Layer 2 of a small transformer language model trained on English Wikipedia (12 layers, counted from 0, width 96). Numbers have three digits each and are written without spaces.
A neuron's activation on a vector x is squared ReLU(weights . x), where the dot is the dot product.
The model reads these tokens: " b" "ig" "g" "est" " d" "u" "o" " in" " Count" "ry" " M" "usic" "\"" "." "\n" "\n" "P" "ro" "f" "ess" "ion" "al" " r" "at" "ings" "\n" "R" "e" "vi" "ew" " sc" "or"

The vector x that enters this layer's MLP at each token. A number n stands for (n - 500) times 0.0081.
0 " b": 416500855442512568557537680515476302590592580602677120655400492402273600465202590473402363509441232335312529691370585628426605490560403566515507613685672518433463348729435524633497530523476687514460433512584737531538431412694640743573542554539518609578374467542390304519454587462359511434
1 "ig": 373412691751469691453540655530531343580680315615607332591269493394414713637267498492468448431522526278516432707442557808460569545504373527458497420580509711244365395514575531615480508441493503457556309405554505473544510398626699355698317822320492601389395375541463511625542570611255419583
2 "g": 583467526520371666488588609401411702527503359700508413767370421420546693524675739166403637457634492271226399354617595744538407436406508620555445576516446625458394567587597612463556401636488541481572349548419399445610478358512774470537279729446596432432487462592241608355556357529286399603
3 "est": 570382480757488591577642529690358652463576355602524281396311368410711837506661729210458463547523552239410489514440451501548377464496475741493699461513505636280469431587439450519388527605392573421645599436496581388384539484405606461398404836414622477630248539682556374544568380600353547564
4 " d": 392465841425450546582697854586434424409372439353528106524584475399500700386546690318418302487485420366206539519334387595575621581706519630451471617611638667488451591421336578510481473501583558539441526534552904647506532445603581635436491614429350518426406422515451377620515564573409437502
5 "u": 394461516604378590610531739531386408699591314557544430695539512454593595499561632621606606655528532499562260368484437806289514524364459724560201344460563503318366552660321576542405358321414584495429405628603441667494554538496478459297326459364439185438414251487632439666478527589500244584
6 "o": 450480532465482533442661679658254375667662422571519595630537468402704632618676632334531612405586518467429345460546439694604475558484221667780359349531489505406503505812424663448490267462427703633570471667516447556444327337444544512394680598525224474543174409454498533457425525541538253439
7 " in": 511544548356574464449559398755551612793365565455232385519538730220719673456450585353435438427674391282653404922368483663415426516389434678405532452639588575504275488538468572421294594578574563527523486607652486438381566365335682513462453397520484521490474407343539478356560492753447447368
8 " Count": 554349597458515651470480693475489465696377637388468372360533590436631781375541296259571301751466490637500492578348462620583718455433354613619652393492379365470421556563341551772483723641494644458611541417308522331382685626417432584555600699419272271535397438540492416412559448358399640690
9 "ry": 307494490576312671375595653645373541687579612541351257719532516418658609456614550471430332599422601609512398465369558564646616495496320749573283457291463642229264423709456506551340571285583543457306456445469668477463439480386484518535317450469291500456452332387801446574542444408623500720
10 " M": 420427621429299608569396736574492623604549651363543282516482500587649717388568959466538430439499247396424536563540424735567539443622458698615607639360433365463339331681681698456484278416424507715560417518458678497615660436644592429469525597388291430521628434472464397571422565418479404690
11 "usic": 488393586663246754627456569781417658371514429446605458651488716326687702466463502450592568343490520492223460524447552552417796504523416624319586393370605456644599430777498570592498658592479416524519663248359712246672434443442472583556576544400429546506595547473693397460442366576481733583
12 "\"": 394614558629261507549512528697618735523557670400636507871341427424643740444539533437498484445497420564463466462586548477435817646518612679535610423456587365607477437495394559537363356394493604571499621362394551296609500256513549513464445708678432564417383375240869289427446437559480673490
13 ".": 457583405424456538581689693593530546621354327460365418674362562239373745534599501554391437451317351564423525591457465580613584635635676638685406384435510575500319423489188638495289479364425414534512552405508770395563689326495577306349492470428274546542433241444735379356464466709429496648
14 "\n": 507490380447462539504519676827583440593449589376539492747508337360716630469505464558479448526420312560433360613308388557521619508409587509643415572469611462458430533445283678304355398396580437311613623558187620379386666409624739737088375577481343447491387380560486415400574368567426584574
15 "\n": 470426556543506569504541674871588308731487614341516453588478477328666512514425412636521411555451292599479428672261411521407662446518534466619374616516737524504502457469262591330295501401565313280617613557216713407477611399552743731182445473412289433528444417477467416477502412554477515490
16 "P": 518427608597366579800401850753610412629425562422472435391381621619583518523549762532627448443352216336516473540571325618499718389479427546483500533352513530430459454752338650519164488541278352494486458481408621346569690570658728532447499455357311413593507519496352314600527442540443513567
17 "ro": 302443403522529540580781616831385519465573659571456465583384662501493573555510640587311537492668510512560518623133447713478602483485565493493438471566559527492368352501139689418522203520142489626472511778445588596389383436540555591498460682409535455341418730490586529436506447489563632390
18 "f": 385504423584490517658695597696522281606428692781469541650380788501687554437427668484382497380608308510498548736381485579576592390447489395486333379573687508366626401831431435666323562697410696482559486543294430357539691454642594402364503548469303533380474470655342461600410449736507530503
19 "ess": 583475334567369563564623593606538495563483625396465524533569412372558558455334690401545475418698542473473459517636356642669678350506299401460579280545556672535524691833327774377490515671657523442586590440459562552614547539367561592412402404286024607449230508363658435572362596547459577480
20 "ion": 289358474458232553440561723632430707819600605487653374653505684399623671372556725509549516537517731443399407568391668803586507367473438542344538441433207481475656456687273628503550388483569360451495382500328506613530365426408575390573507420314317374571349542460607605527470457533521690634
21 "al": 386580601466409668642520456636456613584675290451518337579522608355725686496545659490558494570699607542379461630479588452400482519521344582665505319448557714715280547713172691543515403752456485688595476663429652493311579503288350358506378518382572357444357658450526529629512565647658709590
22 " r": 437468770372464528522655782644329308618335608361537312562530584491469693372559800442547432422555412336335618676108424558329604386543427670552584472663669450550295449438390713502570518524513726575430483650529761505402439466632452533522590536621363574465355496478396450483626472407462295558
23 "at": 389439458763618710375557666700711363515583450473368391582379574447580538528368559425687474584643617412341418752325561515572472535240418682396310368528628543309317379688543640597370524528530630583421425640424696365477595488505607520624734374363312304557350314323455577534437426600392369622
24 "ings": 369462578594297625518571830570442602556613634463442383720516654284533651516657514572567548465595678431219536714419560529640566308369340484460508371477569571471629281719334620735445693474474566381504559364315692320565468506475625556486487673464234604503385567431749537605371563545625649493
25 "\n": 483441494594464587486511692854572430725502593396519493691497520260712631476538540655484477600440333558330427721261503417434623473579532526598436638496720455520426456523278600315321458397614422357643622564249755319387484353506746691198441506414326528455507523460486427431583437664447481439
26 "R": 444290526522345513550469689693451372672434688332464357459454694445605567466518903648592500531539222307344602622277460665453551489688459527664628547446676364516469484576429691506402437385263586564557515623458854483644511579558495533491584490483165464441387474508551407406455316458467426610
27 "e": 306535322470507657619400578419294327849681582378540361507509832365453538672668481627541641452585424284289374598418473535474589403423289515352557451474773602259416400816389457484579520456519560454580410624583748513571534339472458528451494611473300474389460484503567749495571491490587581627
28 "vi": 442489665472367568520327519666388659667594363620609224656624694562459651478597517468692597545632473488454426449359499680440710389468302531467360478473495693319592536504726745617605483631617637498503418555387732314437490339587533231610316589233456272388345604551558472451459308648457499514
29 "ew": 192595547515288568489450644519583578549600504461652416546379775431460755526882565362435514487427483379593580649273606344595720595258446683529342313615288585381615459679453444609501541560460784505549515553328536309287469451396493574463456579535470393529351456495580377641340420519379628492
30 " sc": 462362658446482497365734709573487612681383553453762357511424474489397805431523667463685401456529309391409431443402438697323602434506389779339589439540718317511462513598375630527404528664467671589469464540463628389343453468644701488827692454579248649518550503525502388637705525469469419592
31 "or": 302460579637418644472435678538135621406463572422692131532529416503629563636512403488544307357578517486456462701299511517616609456461662544675347550574537473198218493628433432636391368576464457497506548656584874467365472332430575577509464651271404320459373469401572476581420488480536486479

Each question shows the input weights of one neuron of the MLP. A number n stands for (n - 500) times 0.0018.

n176: 366663250361739496667549471484596776418478627589533579627668328463487480245319335734545503450385457416420496399465396398603362612485722508410433480672600375803647586246489325393503433587568596353409521526486458553438463472547464533484517497482474556459531480543572604329456420568466541490
It fires most on token 14 "\n"

n382: 568570572452523484640485459532360355459514474576522582522485492552466316566495505627545533677532451484508619547484495479321492472636500301513533540483703568600644521548525377520378629556630437355544606422500492444586487744463538601418574402465434597457623498416381531534489414485536428452
Its three highest activations, in order, are on tokens 15 "\n", 18 "f", 25 "\n"

n226: 490718428548418458447381491467591401483411475459433565520429461552464447645432287570461347673488478410650456557518486496333514687494379559506436416694392448476463484383539544537581523521721367347231634534545395578656427576505394543647476455453508437440470489443472479686357606371403476485
On which two tokens does it fire most, strongest first? 1 "ig", 5 "u"

n383: 714555508558446470478626506500510248439606450527503640631492536438618455688327529586578333534483590607523560566506497417438500473592471371466389540534583503542710614295569554495453686533659390566413658433464344553597399606419566432502470541520446456626435584445525538512458469567452495484
On which two tokens does it fire most, strongest first? 15 "\n", 19 "ess"

n62: 476600509518595420554571187473392367453514638408560658375580437529401447556486508642583307281391545515683491542473594493282582481605484510432570500442598662541476473603431479277615526583546519531565431600637530418732600696535550541505583591554611448439503509488417512415585459375307486415
Its three highest activations, in order, are on tokens 27 "e", 22 " r", 0 " b"

n213: 401522484550598557461427375341452656371539369734343507544532361696570518541582505418534592770417508522494555525347418325522386594526517435564656488580497518611472619551493371438578458543478316446529486547469497433518358418575464355342787588513713610463654625420326488397534429534576556512
Its three highest activations, in order, are on tokens 3 "est", 2 "g", 21 "al"

n148: 597378473417515420546347468218422451377407573443517635380396443575523379422416484671623608547544483491557689216374643393412506582693526470569571539419534372574629464435600521374515573416478487529574339569534552549599381562527200466489635424471446515528440456421352403473477459327398327539
It fires most on token 26 "R"

n129: 479604405427518233677514419411537552524417480620382490560460165406549471608538422594497614559468350476602555512321394410348488623603493453383491476637435423547531375443437503371623523553575341421494546448457460669479285450621474482450554478536445766413467559474512594395573414487487456199
Its three highest activations, in order, are on tokens 17 "ro", 25 "\n", 14 "\n"

n319: 439472565560666511283426378409454477475596431494555513371365494436492270530511510529283522516494502449512421489432540477558457375476494318367427429508500576518559467372576336535700592529647449444579549287602416576599533454460292581630494631601505384517681519495388489471416494595490596604
On which token does it fire most, and how strongly? 1 "ig", at about 0.52

n312: 536523469313315495435387398317399437553573555523549621466490509470424439633426401686476549475333417466541525495350527454509558598475550417395487563465572543474526507548469539315429630500687533408331523473532531556677495577617495602453482482577463508583441420473488697475393530553466631533
It fires most on token 27 "e"

n90: 421397441590547528530431435494569413547520482451398529592492442471466389517252529645654462573419555525614418346444589533455584425515732488471587465646567419503407553340485437452506663457537515271565578489604419793667568645447541379563464539612463466448506457607558589495521547580512651573
On which two tokens does it fire most, strongest first? 5 "u", 1 "ig"

n332: 515467419447458530349595569348449634474653577538417592445537290534445565669472437450416436478440569490554671314539466405494532640812507518289446418714322411588576627579564294600696581615427476497292651556602471440430573606515412353562603586514472576525529434774567422514558718459386521443
Its three highest activations, in order, are on tokens 30 " sc", 8 " Count", 3 "est"

n187: 540525614409715381427237439533409478528601322554432494512535486531514282456467502358502654361567577602581570458563421404574563402437495445503628415514555621397467473430622441552560533472497487425526406429500435513556605551455477557491515379466580447446530371469454505574449492412507482544
It fires most on token 28 "vi"

n250: 630400594520425583597392475487460580408471513641707610536381632402376534508347283584503581432491502526512614415556511421577452513472553471297659603486590511635595562546670558562435678475346354406461673375458370459584489467611439497655587513581517619574675582609547523415437488560469701466
It fires most on token 11 "usic"

n230: 651535459551547577387521607433462608443443289373577586292419573494447456469518405510561522472369445446493719383542616470354506616513524584412451617663456654671447800454552506427583576325575329489464533527692598668590481696506252468460391542630506625529556509509551711461373490578670480491
It fires most on token 4 " d"

n275: 426647350540422646479472466526495470546532535540309577519338397559577552633514446527589668602406517471466546414518292372519671537481704432406491359525525572516549707494613517353485525459476528416489614642476663656541359683426441447615677445702428613644611500646591447562462537507570460397
It fires most on token 19 "ess"

n200: 599490451530463462540434458332384590414368412556605624465500454428535457485481557505514656567474577614725492426715481366391555535685545508587601510453411416522489541406508598389515474354548547539539517493670567580488575419520407468410520504424467560333480410621519515561500479481394509404
Its three highest activations, in order, are on tokens 5 "u", 12 "\"", 13 "."

n154: 566582530461383546400370319218609607503508455620577497454569250545631507470500489410478437597465423534487602460503629211385355576753481483557532479483263470467622514438626605555503442500556555563509439376623491480302321478544420396378611497429709562649446596582406521495583414356436497476
It fires most on token 3 "est"

n296: 362550292558390639744291572486449522437475409454573458488447514541500442503441443608500439494397554512549464441535418340621370672539609281500521421470454446399403670455493454467509485425481352435357609359761553463586418481405393593630396283539520522484395572518569509576341805595396559412
Its three highest activations, in order, are on tokens 31 "or", 19 "ess", 13 "."

n354: 503480319114634506438463382463521522528525439607505627453442390529456526544482549463654604422434500511474488302562419497508565667667550500535511481439477443427624561565561586500517465592451476464558495497525570524396334534495468417482709475527542635563472473532502503432690561325554402421
On which two tokens does it fire most, strongest first? 6 "o", 30 " sc"

n68: 578494651454528538355535425395600417401505615592441587548481575478415560540298415483694329530529547403527655551494452443402503492710573560576522605734547389495573627345531362563554585502529521313479617441569366392466522604439423359658612515512529419514483579606472557570621435577340510508
Its three highest activations, in order, are on tokens 8 " Count", 1 "ig", 30 " sc"

n127: 480510446641513443439522465494626556529638507605284404553418469554474399567553464612516402517532552546548505385428548422640433365377568391581384453536521555505440618428544318598454635524625435482462692478541554472598495495454428587442528502562529515539551664420518363404350439625460534495
On which two tokens does it fire most, strongest first? 9 "ry", 24 "ings"

n45: 668592592564456404515640550525403349412533436697429633617447534495505510552376578491582355449420537598497591600455529474495565450617583371468686424617552451630686642438464517497559492490489515435450666299508296599579386695385579429543467475576463455655497623516577522581474468606595492481
Its three highest activations, in order, are on tokens 19 "ess", 18 "f", 11 "usic"

n329: 578425309520474506497557519343659383497484500485463646492579408668494398516415308549379406460537517665600748572464520521549503455557557533284367509623508256484420549643578476589455466495620237469298631406545623613426444634460309423522473558468480497427610434629443527610505609599421594552
It fires most on token 18 "f"

n266: 617523374504464523565580452515599433477580372358377744472502500552472500607528363579584525610396502523617478502479470564486560463546524518455520511648492440560523592511502525443479647478650447397358616489445482495523607491508507514604590419544567507590439454546544502396443526394580514558
Its three highest activations, in order, are on tokens 15 "\n", 8 " Count", 14 "\n"

n165: 624770530521527697416448587436631497279511422595606503637394337492449500465552425618561625436284458445427440482671500514393426421506636440500559532697531456751642492488742515477460587379662349350440598402463503493619402515495532469629363377609614518600539462590542467370495459549532563450
Its three highest activations, in order, are on tokens 11 "usic", 12 "\"", 2 "g"

n103: 423565472522411535399583533336505546564569435559500610505693354455468523573454478512719550475377440460553655400580487593520519477548557513456660500587526456531544435536435475209620503390596325480476525500600497586380583647513367459459645445494455417581579533701683621348493616486644615409
Its three highest activations, in order, are on tokens 20 "ion", 19 "ess", 27 "e"

n77: 709597542547461449633490436403618672355514337513564667379589396597342337600617530513553497485449401445505627571595682423524434404483511506560462572490553559542667419500546609503637548545535411486416539336466534449484454615549437637393492605517436718451458573505478534498469585509525564520
It fires most on token 24 "ings"

n52: 468413592626462537582600550344428525440430633503487452461460466466508415603439436506505415508471539480570620506421487435440576475579542423555476481726583595575690464386853326422500631360374574502471404421430461627662440614442415448573481394453450695559705356543629442539452544465500487429
It fires most on token 1 "ig"

n234: 578510555481720480621325321533664376485406625545662618418304472611275283632359380437646427447543556487402374581605424504556358465442618511249557393630590282497551506509652433655441631478616376475473611402467367496484570510558436519621589374507549588606590404553488755534569459549537497620
It fires most on token 23 "at"

n24: 368529405516580230542415444485471593488488478441349494532565266588591278514565419605468508401386457489654434476426512457360523620625472462519497531555471646469485500354606513394447381489470402434399502550604537497443523436680423491486490505506413375644484523427575513620475417404507557318
On which token does it fire most, and how strongly? 31 "or", at about 0.82

n8: 642564314324759384446446357504367632481360407692421458503506171663642457369487473538484666389378445635539546365514297361467448515543601470531421503494562572509553635556636493513680400503628479369605456634456517610547474438573475299371640596389421602616654536371500520527661574523690433306
It fires most on token 6 "o"

n361: 478642481642519421534480314579561579465417480463310481473534354483520358481516525451520493383517500626500408386462533531389525362490454456522433433382542616487757465491518521495533534459666442399346510547543545505484500691547450567500612498641462514624535470475529564485506597468465586479
It fires most on token 19 "ess"

n110: 562493575601587233425470435460558532411518415464477510477524572538502418520438552444479518397479602534472519555569504455506408457512536500467531670528559398563520500409451513559514439461495510475489478521670491473408562505445621562700647504426485429525439500424317633409459472512476490381
On which two tokens does it fire most, strongest first? 23 "at", 7 " in"

n126: 417477488495471653459615485312436538363508487557478672446407459543440476377486523601484434635491350360424814407474595333309399594696605359557472636511540455651672529494636523442515525487420528558435345569570509465394412532409494453645509482549508647485704611444571471401545570529520309424
It fires most on token 30 " sc"

n181: 524580577550533475465433523408663608300334539407434528391703500465615364576575492466334512473475538411497789506525543255425628511490350490389444527523469560599692408309520448491593488516506516595396468453485509410400440678404526633720437660600731673595546671632542576465443465599500497476
It fires most on token 29 "ew"

n362: 647338419452500549493605538393593625429518481542502512593591514513550527364430518539563724471427436584508585376602545399438542532412524358537529369500441515737540475574497392570543505520440500599607500531372508601430391649409458569452587386390669497551538510430366503447582495481413470522
Its three highest activations, in order, are on tokens 21 "al", 11 "usic", 2 "g"

n229: 425473461444435457393630510410478545409389344829430640570605342495430549437440468610439379491315625722575698410485601504311567554695567497274456617534558407425523617573552598477602468373558319565362524469443566461485550515446428357489435580446492424508533471580493476508393566508524694436
It fires most on token 13 "."

n23: 467437451405503642416565385235334624410456537534414735304419459621570490447467513620534542655453467511461605468425672308353500469729418607609428556571593486549564424450563613514592555495576500436508523552520463506441197465593488539557537629385505590473509533623399474389598461568397500447
On which two tokens does it fire most, strongest first? 22 " r", 2 "g"

n122: 535494515634634350440532556417667426424425540449407525448413436570407348674453323440460461426424406698629494441494532460450482514442487350427533437435563464497610475569517375547391624324737490257468432465565497603497675456481423387486579383533404587612821391394521613476384500599671572428
On which token does it fire most, and how strongly? 15 "\n", at about 0.23